Layer 8 of a small transformer language model trained on English Wikipedia (16 layers, counted from 0, width 96).
In attention head 2, each number of a token's query is one row of weights dot the token's vector x. The head spreads its attention over the tokens so far by the softmax of query dot key.

Query weights of the head. A number n stands for (n - 500) times 0.00065.
q0: 361 569 356 487 307 376 477 342 513 578 451 586 648 469 418 453 492 420 425 492 514 514 495 494 553 401 432 561 315 467 547 536 581 479 348 629 409 432 404 492 301 540 524 543 645 530 544 507 541 589 604 488 415 539 480 521 360 440 454 530 535 446 607 410 644 348 515 477 506 473 424 653 409 489 585 536 508 524 517 572 500 485 549 539 521 462 571 511 474 432 600 586 318 428 553 597
q1: 434 456 580 486 605 481 445 552 500 510 516 519 404 405 525 412 386 543 664 382 479 437 378 486 471 783 328 488 738 453 646 385 420 423 630 479 725 412 527 406 658 457 582 480 252 412 302 451 473 511 611 477 662 423 650 632 301 626 586 530 528 593 520 689 346 692 605 401 424 502 597 348 514 442 348 309 555 348 570 551 521 470 488 538 419 463 318 450 552 587 537 422 738 530 440 377
q2: 310 392 416 526 695 491 505 632 467 362 590 410 385 189 432 375 353 489 677 451 471 571 483 293 388 588 381 397 696 454 398 313 623 438 732 550 641 509 557 426 673 514 450 371 462 462 413 417 417 406 537 634 503 514 562 575 428 702 733 703 462 643 454 497 269 721 545 282 361 738 326 204 513 357 490 417 578 429 517 461 620 512 478 586 546 498 408 452 624 568 377 396 651 577 432 467
q3: 504 538 591 496 567 360 453 566 726 474 366 354 547 541 606 293 557 621 441 568 509 290 504 482 370 480 277 586 600 283 452 408 776 287 530 339 481 603 495 539 443 570 542 642 465 362 371 439 477 560 705 730 526 619 740 472 700 478 533 483 684 687 470 605 380 328 294 521 380 469 689 498 423 626 654 377 424 415 505 645 596 535 396 375 443 630 441 624 522 536 696 338 481 333 543 545
q4: 482 568 392 582 438 467 477 527 454 466 469 530 501 468 602 736 685 485 509 563 363 519 499 601 632 480 530 420 487 530 504 546 357 502 473 482 468 404 584 400 389 559 662 381 526 561 535 608 453 395 510 592 441 434 394 440 563 527 411 320 567 561 613 576 568 415 502 673 546 505 419 548 456 551 615 518 593 452 454 472 468 547 386 539 404 620 535 601 401 422 279 371 331 356 663 448
q5: 484 532 512 453 484 472 530 569 456 419 489 433 466 390 380 543 452 518 392 445 536 595 555 474 495 411 531 585 499 469 352 567 611 477 549 487 455 497 444 538 570 532 482 598 683 500 650 383 422 552 395 519 555 577 419 515 575 438 509 526 430 488 477 274 458 547 443 560 461 589 390 487 513 540 497 533 542 606 448 493 446 451 561 508 542 462 598 442 560 475 501 457 515 623 478 582
q6: 387 282 514 485 588 477 499 645 522 407 565 516 355 274 442 375 408 479 609 426 489 542 337 298 434 552 373 446 752 623 536 306 586 466 661 439 638 539 584 489 651 485 395 385 291 475 372 401 382 420 537 517 550 611 548 569 430 666 569 641 577 646 445 515 363 653 575 383 363 493 425 352 520 301 377 518 566 477 527 456 570 542 475 535 631 437 417 496 599 561 545 354 625 558 420 429
q7: 276 256 637 392 786 483 341 826 502 364 312 504 405 617 392 432 320 457 589 572 629 440 698 631 576 418 258 485 391 670 446 635 540 551 407 490 690 631 346 371 571 600 508 755 267 643 606 625 460 635 343 546 253 375 459 454 417 633 430 646 396 548 495 424 414 610 667 777 625 680 368 314 532 848 404 370 758 555 797 416 529 377 509 574 373 547 721 753 561 421 430 407 467 673 481 442
q8: 429 547 303 666 582 618 453 504 444 700 618 585 577 430 477 559 502 420 446 328 657 319 550 331 391 537 519 449 515 552 355 694 606 635 582 526 463 606 583 513 410 492 734 823 570 608 643 584 409 502 611 370 372 483 456 340 441 569 562 570 611 340 460 188 536 522 500 533 752 618 435 534 404 524 444 437 544 765 632 608 486 539 577 467 612 818 420 381 542 551 492 604 720 519 596 379
q9: 326 402 484 443 437 568 347 340 463 830 493 595 595 407 451 609 515 333 480 615 336 475 662 433 536 357 502 477 325 372 478 460 508 558 300 271 400 448 647 474 490 625 618 310 589 467 463 458 441 752 396 574 749 498 470 580 684 534 175 518 630 680 673 493 358 328 516 374 465 539 442 687 665 701 452 623 605 405 646 424 245 490 391 386 553 507 440 501 561 454 335 332 431 511 497 374
q10: 647 355 542 604 830 598 558 650 176 547 364 480 511 602 517 390 599 592 398 813 554 391 547 468 483 611 596 456 566 360 538 472 410 495 597 410 498 420 568 603 581 671 573 329 335 465 732 374 327 437 693 558 373 305 496 425 459 588 528 476 391 594 509 553 589 348 440 494 489 556 611 529 390 635 309 635 519 387 572 561 512 504 243 594 548 443 349 446 523 521 498 418 615 615 358 491
q11: 593 585 456 592 380 656 620 427 814 597 490 532 566 419 549 485 536 312 340 392 734 669 532 565 466 596 569 339 424 551 650 433 535 629 482 453 409 654 428 471 445 443 306 489 608 379 484 338 463 480 490 594 610 532 470 228 748 671 600 510 524 739 813 611 590 386 394 268 302 492 477 462 319 686 598 209 640 497 608 620 583 329 572 538 605 459 589 527 548 467 216 424 503 660 209 555
q12: 386 476 282 481 462 323 341 624 654 428 593 300 571 590 487 480 404 424 516 307 352 387 501 614 475 368 507 560 355 511 302 377 716 611 521 602 452 522 467 404 519 553 693 669 521 436 352 450 501 644 549 511 533 376 442 558 495 411 564 655 419 374 286 421 643 552 478 549 328 611 552 548 584 729 404 530 483 692 457 504 308 482 592 362 348 620 419 479 648 461 563 402 482 470 538 709
q13: 612 419 582 593 604 346 437 402 607 419 525 533 525 443 693 403 307 602 537 412 356 466 348 404 466 422 609 468 315 527 525 599 306 667 512 459 399 609 505 491 248 634 686 329 430 555 478 395 651 336 440 270 573 561 782 534 384 421 546 427 558 535 486 441 482 632 352 499 567 539 699 303 308 596 559 383 474 293 486 417 549 222 420 415 238 586 445 541 569 504 493 623 616 686 342 687
q14: 619 395 584 514 417 430 598 430 399 356 376 340 469 549 522 569 455 552 380 368 630 774 498 409 290 582 347 806 694 471 308 810 495 565 407 457 634 366 557 616 340 669 783 627 613 470 390 471 513 519 618 287 327 551 594 429 340 394 584 553 561 537 691 689 417 346 423 531 631 610 552 588 465 415 448 322 650 397 352 534 481 565 535 603 357 499 437 483 390 419 493 453 627 427 621 485
q15: 310 545 593 443 374 378 498 301 496 424 705 595 411 712 478 515 232 357 531 434 568 480 591 384 285 486 749 529 475 567 420 536 743 230 362 396 411 475 552 470 415 590 499 480 594 388 429 537 603 601 746 502 523 766 378 327 457 470 615 611 565 508 430 370 432 454 637 518 540 479 329 394 508 596 600 257 385 517 693 517 557 398 462 455 560 413 609 527 618 539 370 532 453 433 495 561
q16: 421 302 262 560 467 479 411 469 471 573 496 563 370 380 613 429 522 449 468 636 632 368 588 411 376 458 351 371 474 448 405 369 549 590 581 459 633 396 633 500 495 565 589 487 528 726 701 446 572 462 573 690 632 577 677 371 510 550 532 530 359 497 665 510 466 425 391 375 544 534 354 575 338 575 556 310 425 631 518 486 463 454 461 573 562 506 775 604 558 417 779 542 618 492 588 648
q17: 387 604 516 408 533 309 785 419 676 418 603 684 451 667 475 690 620 297 577 455 510 566 502 446 610 627 531 468 437 344 498 453 618 513 498 521 479 329 466 552 435 521 437 664 365 583 427 597 719 311 551 484 487 424 632 435 596 645 422 602 237 527 508 444 639 373 682 841 547 461 714 549 579 500 629 312 398 481 444 285 464 603 306 384 476 494 561 611 422 541 460 623 637 517 554 570
q18: 554 296 597 551 314 383 490 372 538 491 452 462 534 445 479 381 447 507 510 455 599 476 651 422 566 347 408 527 481 583 371 485 545 594 499 529 561 590 522 654 600 535 550 582 397 464 678 598 557 456 279 583 529 481 252 530 448 333 361 487 343 251 430 600 530 367 407 679 346 608 431 562 634 539 587 562 585 672 659 611 363 544 435 425 547 398 553 649 604 526 510 601 434 562 378 349
q19: 451 454 468 574 563 385 457 375 311 532 431 381 460 459 554 446 756 457 660 699 531 410 726 588 583 462 515 418 755 538 776 610 413 482 496 705 700 596 592 605 509 454 712 467 484 554 484 645 733 520 490 612 594 702 630 380 386 528 521 414 552 472 329 577 659 649 512 552 429 452 419 466 594 578 586 284 355 540 550 550 500 536 560 407 361 653 346 338 519 534 443 530 574 447 442 470
q20: 562 268 602 527 571 540 451 293 495 131 626 426 404 499 512 407 507 433 713 526 538 246 380 610 564 642 415 740 625 386 529 361 547 469 564 527 516 427 367 596 708 527 437 470 561 706 742 537 634 666 504 418 617 507 529 272 518 655 222 425 415 344 558 542 505 580 673 182 432 626 377 359 521 277 440 674 597 453 371 444 671 353 739 399 359 756 593 460 396 491 531 645 366 455 487 625
q21: 406 473 928 464 760 578 637 416 664 403 383 553 420 337 396 439 434 341 492 403 647 637 506 458 719 405 397 444 493 521 594 609 471 561 579 505 626 383 503 271 333 540 536 276 189 554 404 527 458 603 264 569 549 594 489 609 519 614 408 549 491 662 438 551 420 382 600 358 489 600 486 330 547 519 385 475 370 491 576 457 607 451 415 433 428 567 330 407 415 420 509 501 563 377 621 482
q22: 265 307 489 407 549 416 673 601 468 445 636 401 509 557 578 694 426 351 467 503 622 400 434 525 351 715 376 518 376 603 546 658 649 496 486 507 534 535 618 536 643 468 505 594 460 429 413 449 341 511 461 467 598 596 533 576 399 491 392 313 353 575 389 438 516 621 480 594 452 547 696 553 397 659 539 659 456 679 557 522 596 434 639 483 488 477 612 553 464 501 403 653 501 362 695 567
q23: 486 467 739 542 474 638 612 507 574 583 558 517 502 553 446 529 590 481 515 701 389 298 522 722 386 307 298 505 770 587 673 326 384 553 623 504 581 486 618 595 328 351 422 594 424 445 484 630 389 436 599 25 489 371 551 551 591 306 552 225 423 596 313 365 556 485 562 454 500 507 617 607 369 464 321 479 585 433 529 469 600 532 477 467 670 460 533 471 486 393 389 396 693 519 557 424
q24: 559 664 695 492 470 563 632 506 715 549 372 561 377 278 453 516 523 460 596 386 425 483 632 570 486 665 577 495 811 324 595 756 670 479 534 353 448 565 615 655 563 594 484 512 399 713 314 429 351 382 435 625 631 549 553 496 465 565 457 439 380 413 517 476 500 533 445 529 521 569 539 492 270 601 541 458 267 524 417 420 200 481 595 624 507 467 588 425 677 392 521 592 374 341 444 432
q25: 345 294 552 355 404 464 460 352 426 696 478 467 421 468 482 391 546 502 326 353 533 459 408 454 398 699 410 594 475 700 603 265 577 463 483 457 520 658 434 505 606 415 507 513 701 596 542 412 746 542 580 328 594 588 346 489 398 515 559 541 552 525 462 457 410 518 573 410 510 450 547 476 526 434 422 390 606 456 622 513 521 553 587 502 377 489 496 537 514 496 612 585 529 94 603 508
q26: 637 640 708 598 454 497 617 683 568 456 486 460 393 575 473 415 630 590 551 552 435 426 379 556 458 585 478 313 566 628 367 452 636 467 567 573 340 423 637 585 420 634 654 331 348 464 467 685 517 481 684 328 423 529 275 313 585 589 416 337 492 447 521 476 514 590 602 353 565 563 519 235 323 508 470 457 421 449 519 362 329 462 285 409 305 571 478 450 432 383 500 485 521 421 501 565
q27: 470 425 379 666 273 770 505 378 598 498 401 446 472 368 606 247 484 577 412 333 516 638 653 522 292 506 421 448 438 429 384 638 412 511 374 500 594 407 532 442 648 834 342 505 493 552 423 551 470 408 461 615 524 653 357 283 482 612 367 481 491 502 664 399 388 407 517 699 488 507 407 641 668 500 296 443 418 510 412 377 502 471 604 662 579 424 466 399 555 576 441 626 561 821 510 441
q28: 591 592 503 547 304 514 566 620 471 560 600 334 443 683 311 296 470 294 369 542 533 711 434 566 624 550 417 527 508 482 405 543 485 625 708 348 458 643 555 417 577 540 418 584 662 363 321 516 481 467 389 434 429 388 582 527 450 545 461 673 416 466 268 598 476 302 602 396 523 628 290 610 484 643 326 527 429 447 628 562 372 602 477 742 600 360 664 498 337 412 452 512 501 610 373 641
q29: 425 494 485 479 700 612 547 402 432 603 664 459 436 364 606 539 404 446 725 465 519 471 438 375 515 508 247 480 388 666 520 526 194 510 339 571 564 380 566 435 553 574 626 694 505 397 354 446 349 363 540 602 385 423 370 461 443 540 375 428 539 442 515 411 389 437 719 554 610 435 560 544 506 656 478 538 322 524 479 615 623 527 573 447 479 456 305 491 490 517 478 511 189 519 522 606
q30: 715 573 692 697 644 639 541 429 606 519 395 353 311 695 477 423 459 444 542 349 469 643 437 504 357 395 709 719 672 337 706 421 451 489 377 692 579 605 374 427 543 677 573 610 596 611 473 295 539 388 382 451 429 589 643 585 615 436 422 438 529 244 629 566 432 376 462 706 349 398 426 504 591 649 469 491 603 746 365 645 596 574 620 452 284 438 534 545 572 461 548 526 377 613 500 421
q31: 348 423 628 271 366 376 658 408 526 610 554 503 485 271 781 406 488 350 441 757 305 541 476 498 506 617 432 422 407 728 327 464 376 363 401 526 538 612 567 499 416 309 243 614 693 526 748 515 580 545 309 423 526 509 733 643 576 420 326 486 524 475 400 456 518 390 639 513 580 461 322 469 377 479 593 736 446 505 310 370 569 471 227 435 577 521 508 427 482 449 560 604 307 651 542 373

Each question shows a short text with each token's key, already scaled and adjusted for position as the last token sees it. A number n stands for (n - 500) times 0.0075.

Then comes the last token's vector x. A number n stands for (n - 500) times 0.017.

0 " ": 510 481 730 469 378 263 93 505 522 553 466 501 510 454 508 488 489 496 545 438 482 475 494 494 547 475 519 500 443 444 557 524
1 "64": 673 524 724 456 450 271 83 514 505 583 516 556 492 471 468 464 493 480 532 414 481 450 461 504 522 445 542 460 430 408 568 481
2 " |": 625 540 760 441 614 245 58 449 487 598 493 526 482 454 495 453 522 483 550 456 449 481 466 518 515 452 521 478 415 412 557 525
3 " −": 478 588 744 428 665 241 77 479 523 582 456 527 513 457 493 483 493 472 572 434 470 465 479 504 536 462 525 473 399 446 576 529
4 "15": 337 608 712 459 577 296 101 513 518 576 485 547 476 484 489 452 512 471 519 425 466 460 455 489 537 459 531 457 414 424 577 471
5 " |": 348 617 746 437 391 292 93 467 467 619 491 542 491 474 508 452 533 479 566 450 428 489 470 502 522 438 497 475 428 428 561 494
6 " 28": 488 659 764 446 307 289 49 503 492 597 465 549 487 470 474 450 489 465 526 415 464 476 484 501 524 458 538 480 410 425 582 477
7 " |": 656 654 783 432 402 300 69 462 459 619 478 546 496 456 504 453 522 478 571 438 449 495 500 506 516 445 487 492 437 421 563 497
x: 400 572 458 567 504 542 500 571 522 489 538 438 239 396 567 440 513 491 727 484 385 429 503 405 511 670 342 448 580 506 515 483 436 434 450 547 533 613 558 385 480 478 491 472 428 503 563 560 543 543 504 590 419 455 447 529 494 571 517 489 574 468 527 550 397 549 603 546 465 672 397 495 483 489 411 335 564 512 540 392 419 623 509 517 474 503 219 471 533 700 429 485 642 433 568 576
To which token does the last token give the most attention? 4 "15"

0 " ": 510 481 730 469 378 263 93 505 522 553 466 501 510 454 508 488 489 496 545 438 482 475 494 494 547 475 519 500 443 444 557 524
1 "52": 660 520 714 478 449 262 91 521 513 575 507 525 501 485 474 463 503 483 538 428 500 455 450 489 527 458 538 485 416 413 564 491
2 " |": 631 542 763 444 619 244 56 456 485 602 498 531 486 461 497 453 526 478 554 451 452 475 466 522 524 445 522 475 409 411 561 524
3 " −": 476 590 741 429 665 244 79 478 520 582 457 527 514 461 494 485 492 472 575 433 470 466 478 503 538 464 524 470 398 445 576 532
4 "6": 328 614 714 437 577 302 96 505 501 589 491 543 483 483 498 470 500 466 537 424 460 453 448 492 541 450 544 458 412 437 574 481
5 " |": 348 616 745 436 393 296 98 466 468 622 489 544 492 480 506 454 534 479 567 451 434 490 472 499 523 436 499 480 430 427 563 489
6 " 27": 486 653 759 454 310 298 57 498 492 593 472 552 487 464 477 450 491 456 523 418 468 477 481 496 529 453 539 480 418 422 581 476
7 " |": 657 649 779 434 402 305 77 464 457 619 480 550 497 457 505 451 522 478 572 438 448 497 503 506 518 441 486 494 438 421 563 490
x: 407 560 458 567 504 530 497 579 525 500 526 435 254 377 566 447 516 481 737 498 382 415 506 422 526 666 345 441 581 504 513 491 433 437 448 544 521 608 581 388 484 476 492 469 416 498 569 550 546 540 505 590 415 456 450 523 487 575 505 498 565 475 525 561 369 557 605 538 466 683 398 512 488 496 410 346 561 516 533 387 405 621 519 522 478 510 228 488 543 703 424 493 641 431 557 569
Which token does the last token look at most, and with what share of its attention? 4 "6", with about 50%

0 " |": 542 484 767 432 340 237 36 482 507 595 469 530 497 455 502 461 519 500 560 459 465 488 502 490 508 467 514 474 425 423 580 519
1 " ": 669 524 731 481 437 248 51 494 515 571 444 529 495 457 489 496 476 453 555 428 468 463 482 481 551 464 502 476 431 447 554 508
2 " |": 647 544 768 437 629 244 37 459 493 610 485 541 493 463 493 454 525 472 560 452 455 489 483 505 514 457 506 474 405 425 575 505
3 " ": 481 573 741 480 689 262 53 490 504 581 449 532 493 456 485 496 472 446 560 430 466 458 477 483 550 458 500 473 421 440 553 516
4 " |": 319 591 772 439 579 264 51 457 487 612 489 542 492 465 490 451 524 469 561 452 454 484 482 508 513 454 505 471 404 424 572 505
5 "\n": 378 618 733 456 423 308 113 495 505 578 471 511 511 462 479 460 508 494 552 417 492 488 492 494 496 449 521 472 452 435 553 489
6 "|": 478 639 751 468 381 296 115 496 502 570 483 537 508 444 496 468 488 493 552 447 508 480 477 497 492 462 518 486 452 431 575 511
7 " 2014": 613 629 736 466 415 311 156 518 519 565 483 562 480 469 466 451 499 489 524 403 461 468 482 521 498 483 543 478 441 414 550 506
x: 575 462 516 456 468 564 484 514 512 457 577 308 176 556 430 484 454 397 551 475 520 535 575 287 504 601 498 498 547 582 467 493 560 437 598 622 472 493 592 478 485 379 443 550 496 421 504 599 544 552 516 567 408 436 455 540 507 576 600 422 473 454 473 576 321 503 541 547 475 508 566 344 482 417 315 389 478 394 549 398 524 553 440 308 549 489 383 475 470 584 471 534 583 457 495 481
Which token does the last token look at most, and with what share of its attention? 5 "\n", with about 50%

0 "te": 530 478 718 426 381 294 145 513 517 588 486 506 502 436 497 440 502 510 548 462 447 475 496 516 531 490 516 480 433 440 565 510
1 "ach": 613 509 677 457 454 311 182 511 477 575 483 546 499 446 479 429 521 493 519 459 432 502 486 479 541 487 503 490 446 483 576 476
2 "er": 605 553 696 463 576 277 139 506 500 595 468 554 488 482 461 416 516 506 524 453 449 494 496 478 545 463 513 476 421 489 573 503
3 " while": 519 548 732 451 590 258 124 484 500 554 479 526 500 447 493 480 496 510 527 447 473 465 492 479 497 479 521 522 431 457 557 521
4 " his": 455 569 704 478 565 314 176 509 506 556 475 529 522 442 499 473 471 520 509 456 479 472 485 468 524 501 498 521 460 474 553 485
5 " father": 389 615 747 473 471 245 107 502 469 558 496 556 514 468 444 475 505 496 524 429 485 484 464 489 553 457 530 509 407 457 584 507
6 " was": 469 614 772 453 409 277 116 495 511 550 494 538 508 439 503 463 476 521 529 429 448 463 504 491 535 448 512 532 423 442 540 513
7 " a": 551 619 721 470 430 329 174 503 481 519 492 518 493 444 525 464 476 511 525 444 497 440 479 503 562 490 507 487 468 468 545 484
x: 480 584 463 550 536 484 588 445 501 448 513 375 274 458 552 502 483 467 443 458 478 504 440 386 403 687 418 452 529 418 480 483 662 390 543 620 495 494 473 512 490 444 544 588 561 530 468 506 539 521 520 500 420 453 577 379 450 705 694 570 601 605 390 413 525 557 614 484 509 573 461 433 514 383 502 435 635 409 580 521 417 446 503 506 565 475 442 534 553 724 596 558 543 478 562 577
Which two tokens does the last token look at most, in order? 7 " a", 6 " was"

0 "lic": 513 498 693 434 378 286 131 508 512 559 485 512 497 449 476 440 525 518 548 480 444 489 506 483 542 484 515 474 438 455 561 505
1 "ious": 575 524 691 452 449 297 157 505 492 542 488 512 498 451 474 429 502 520 526 466 446 470 468 484 532 478 525 467 448 454 546 511
2 " Re": 608 549 692 466 548 294 152 489 487 555 465 559 489 450 493 487 520 474 547 448 477 481 484 505 539 448 520 504 462 450 557 523
3 "ci": 497 546 672 449 640 360 200 483 515 568 454 507 497 452 447 457 485 448 549 450 491 507 510 484 537 497 482 489 425 480 546 496
4 "pe": 380 595 700 469 578 296 138 505 474 583 512 570 512 478 462 442 497 473 524 468 454 469 472 499 550 449 499 452 418 439 575 489
5 "s": 393 602 682 460 437 353 170 492 471 601 476 533 515 446 468 449 478 503 509 470 445 482 497 468 533 446 509 493 432 476 576 478
6 " to": 460 616 727 453 405 300 137 514 505 522 450 540 512 451 505 455 501 508 529 458 467 461 487 474 514 471 512 533 447 452 583 514
7 " ": 553 632 700 493 427 333 172 491 518 512 472 524 503 449 517 497 475 477 530 438 484 469 471 498 558 474 506 507 453 468 549 504
x: 431 579 540 539 470 480 446 491 636 430 549 363 335 487 594 467 487 364 565 502 526 478 447 376 457 696 421 528 485 421 490 546 513 500 569 601 442 434 543 334 423 471 485 543 456 453 451 522 470 581 490 440 451 528 491 416 473 570 597 507 471 501 396 515 570 443 518 480 459 568 473 459 527 550 568 457 553 305 429 550 425 357 549 514 634 475 399 478 455 794 585 500 496 519 525 717
To which token does the last token give the most attention? 7 " "

0 " well": 492 475 696 459 425 298 179 494 476 534 502 519 494 442 469 485 500 512 525 441 485 495 504 506 516 461 524 509 440 457 560 491
1 " known": 554 490 683 454 457 306 199 497 464 545 483 515 476 454 472 489 524 511 532 455 466 498 491 494 493 490 521 503 455 455 534 497
2 " for": 603 529 721 455 534 264 122 496 517 527 458 552 507 439 495 469 518 513 537 469 455 477 470 489 532 463 521 504 434 414 557 512
3 " his": 528 553 689 473 574 313 187 514 490 562 479 521 526 437 494 473 475 510 506 455 480 473 484 477 525 494 497 508 456 470 548 496
4 " c": 418 573 692 481 576 298 184 505 488 528 498 524 495 458 482 488 522 489 530 415 491 491 479 522 580 465 495 474 460 449 548 516
5 "ook": 406 591 675 479 463 327 219 479 487 565 534 549 513 451 441 458 481 484 571 469 466 484 455 510 559 464 544 481 422 467 549 512
6 "ing": 479 615 712 474 390 329 168 493 478 561 493 535 498 445 456 446 512 513 525 439 438 464 441 502 556 477 536 485 429 447 553 484
7 " ": 583 644 713 500 413 323 147 490 489 546 458 518 511 454 502 495 487 466 540 434 477 469 460 499 561 453 504 486 447 447 537 520
x: 396 576 559 518 454 447 444 463 574 462 501 331 239 612 570 420 512 467 591 459 492 474 508 376 494 639 426 550 512 433 534 488 454 486 656 633 449 468 577 372 451 448 470 532 419 500 466 557 451 597 528 497 451 498 545 432 450 531 559 515 491 530 498 507 581 524 514 495 471 603 460 453 537 568 547 496 533 254 506 533 465 476 534 554 547 487 418 503 493 925 542 506 560 515 502 686
Which token does the last token look at most, and with what share of its attention? 7 " ", with about 40%

0 "y": 526 479 710 456 386 292 132 518 495 583 477 515 503 432 503 434 504 512 561 460 459 475 485 477 527 494 518 503 444 469 579 505
1 " as": 586 525 707 448 450 269 120 505 518 531 496 520 502 452 527 473 505 521 521 458 464 464 498 492 523 466 529 514 419 446 574 526
2 " well": 580 532 686 466 535 274 184 487 454 539 495 571 483 451 476 478 500 496 529 426 470 485 496 506 502 444 527 512 428 470 541 492
3 " as": 510 566 728 448 589 269 122 486 500 532 487 511 500 452 511 464 491 517 537 456 459 460 485 489 514 473 529 515 409 432 581 497
4 " several": 446 569 706 459 564 296 174 517 479 540 474 532 508 472 503 485 518 505 504 431 490 472 444 504 510 481 531 508 445 462 550 484
5 " other": 417 586 688 476 483 312 200 530 482 541 464 526 498 443 476 473 528 506 503 457 470 464 451 508 513 490 506 498 456 462 546 505
6 " for": 461 630 735 458 391 287 132 493 504 539 456 567 525 447 500 472 527 501 535 472 457 472 470 497 533 461 529 506 425 419 559 516
7 " Di": 591 659 728 453 402 330 152 500 516 549 461 556 509 446 501 457 509 437 551 432 462 461 490 518 531 469 512 500 452 463 565 504
x: 414 469 477 509 506 414 424 497 595 552 625 487 279 548 580 383 440 406 590 412 474 461 488 319 460 675 517 498 684 526 562 493 562 426 614 631 473 598 568 477 413 526 515 638 441 501 448 521 553 627 497 533 392 527 526 604 546 534 633 462 453 427 438 441 455 599 495 471 382 526 530 539 550 525 470 506 604 391 501 469 525 653 546 524 626 503 352 487 533 473 598 492 593 596 548 495
Which token does the last token look at most, and with what share of its attention? 6 " for", with about 60%

0 " ==": 512 502 719 427 389 257 92 502 487 562 479 513 521 430 502 480 510 510 532 454 495 489 492 481 520 468 518 484 423 450 528 523
1 "\n": 588 548 701 449 459 277 145 512 514 576 484 502 525 428 491 493 516 500 547 441 493 488 496 493 500 459 537 476 433 431 545 518
2 "\n": 593 571 711 455 558 274 126 507 526 571 488 507 530 431 490 500 520 491 542 429 493 501 495 497 508 465 528 466 431 432 551 509
3 "|": 510 574 704 470 610 282 151 492 501 556 508 535 518 452 497 481 490 482 550 442 503 509 484 506 503 473 506 493 440 454 547 490
4 " Award": 392 551 728 458 567 290 168 514 472 534 510 572 465 441 471 451 497 477 529 423 467 469 478 509 532 480 500 483 442 459 561 500
5 " |": 378 612 746 439 441 274 111 457 489 574 489 536 506 456 493 469 514 479 534 438 454 502 491 519 503 452 510 473 427 433 542 500
6 " Win": 479 633 765 454 343 288 122 490 504 590 473 545 501 427 474 449 509 423 570 434 461 478 473 515 514 480 523 516 419 429 581 488
7 "ner": 597 622 681 472 421 324 219 515 466 568 474 541 480 479 467 462 511 474 529 426 484 478 466 494 523 458 499 486 455 459 571 492
x: 429 575 516 451 458 518 468 601 574 520 532 307 396 422 442 509 464 459 585 325 565 538 532 444 489 596 472 477 573 460 571 351 545 531 610 565 417 487 522 422 477 404 406 469 551 424 422 330 508 495 586 605 487 542 591 552 435 441 593 589 458 561 585 511 504 405 483 519 422 528 483 531 537 484 349 456 511 420 539 324 405 714 564 490 462 591 398 380 523 536 500 523 599 480 513 513
To which token does the last token give the most attention? 6 " Win"

0 " |": 542 484 767 432 340 237 36 482 507 595 469 530 497 455 502 461 519 500 560 459 465 488 502 490 508 467 514 474 425 423 580 519
1 " 11": 677 545 743 448 444 230 33 500 517 606 478 537 486 443 476 459 491 457 534 412 474 467 466 487 509 455 538 472 398 440 583 482
2 " |": 636 550 770 452 633 246 38 463 490 615 484 540 485 455 499 454 521 473 571 450 444 469 484 495 514 457 513 471 413 414 566 511
3 " 7": 468 591 753 442 683 260 50 494 509 606 479 527 481 455 487 458 496 443 545 414 470 446 471 478 513 457 538 483 387 439 568 501
4 " |": 320 596 769 451 569 269 54 457 480 617 485 537 485 455 502 458 522 470 572 451 437 470 475 499 516 462 507 477 414 420 565 504
5 " 16": 341 636 748 469 404 283 59 493 505 600 477 552 487 468 470 459 503 447 519 423 484 469 458 494 529 465 532 474 410 419 578 487
6 " |": 511 644 780 455 301 291 55 466 465 625 479 544 498 458 497 447 530 473 575 451 438 466 473 501 526 450 501 469 416 415 567 508
7 " ": 657 661 751 492 393 313 75 499 489 590 444 532 497 456 489 488 482 454 555 427 453 458 471 488 564 457 500 481 434 439 558 509
x: 398 503 594 519 530 513 465 534 563 477 510 255 279 510 586 500 491 450 673 502 457 491 555 383 417 620 408 494 536 429 502 477 401 504 649 504 434 510 608 397 491 416 495 477 485 513 423 580 486 574 507 495 474 474 542 459 523 583 594 504 509 493 406 586 525 488 502 499 504 661 449 410 541 561 498 391 509 280 498 483 465 569 519 518 530 535 266 445 505 839 442 484 535 540 530 638
To which token does the last token give the most attention? 5 " 16"

0 " 3": 529 501 735 429 356 254 69 493 514 575 486 502 491 467 493 462 511 478 524 425 479 473 484 497 524 468 539 489 433 416 596 516
1 "–": 662 506 717 454 458 287 117 479 481 604 478 511 488 499 498 478 508 471 548 462 452 455 486 511 548 471 525 469 411 448 569 505
2 "4": 625 551 711 458 604 287 110 510 508 586 499 505 505 460 504 454 496 502 527 442 450 470 444 504 533 474 523 470 414 413 580 488
3 ";": 489 565 732 452 645 262 102 456 522 595 482 521 475 479 493 466 517 505 541 450 440 475 479 506 514 469 515 480 445 425 562 513
4 " 0": 341 602 743 433 573 271 85 473 504 592 472 523 491 462 509 457 498 470 527 423 464 469 470 507 528 462 529 485 414 433 600 484
5 "–": 352 592 731 457 396 307 119 494 493 604 478 533 486 500 503 482 504 461 545 454 448 456 476 509 548 464 516 461 423 462 573 509
6 "5": 501 641 718 453 328 330 119 513 500 588 508 526 493 463 500 454 502 488 520 434 446 465 435 496 535 457 524 462 419 419 572 484
7 ";": 636 659 740 449 410 315 113 454 516 606 481 534 473 485 494 461 523 493 541 442 432 475 470 509 518 456 515 475 441 425 561 503
x: 487 592 529 575 507 495 480 589 508 466 579 483 243 461 478 288 430 419 679 457 429 434 483 397 402 546 477 425 536 526 569 462 467 411 490 528 482 552 620 356 537 433 531 386 465 513 517 587 561 481 508 540 431 403 458 534 554 656 622 473 547 508 454 606 482 656 503 579 405 508 390 474 530 457 405 379 563 439 517 452 429 539 484 500 546 509 362 542 397 645 438 481 578 551 653 586
Which token does the last token look at most, and with what share of its attention? 4 " 0", with about 60%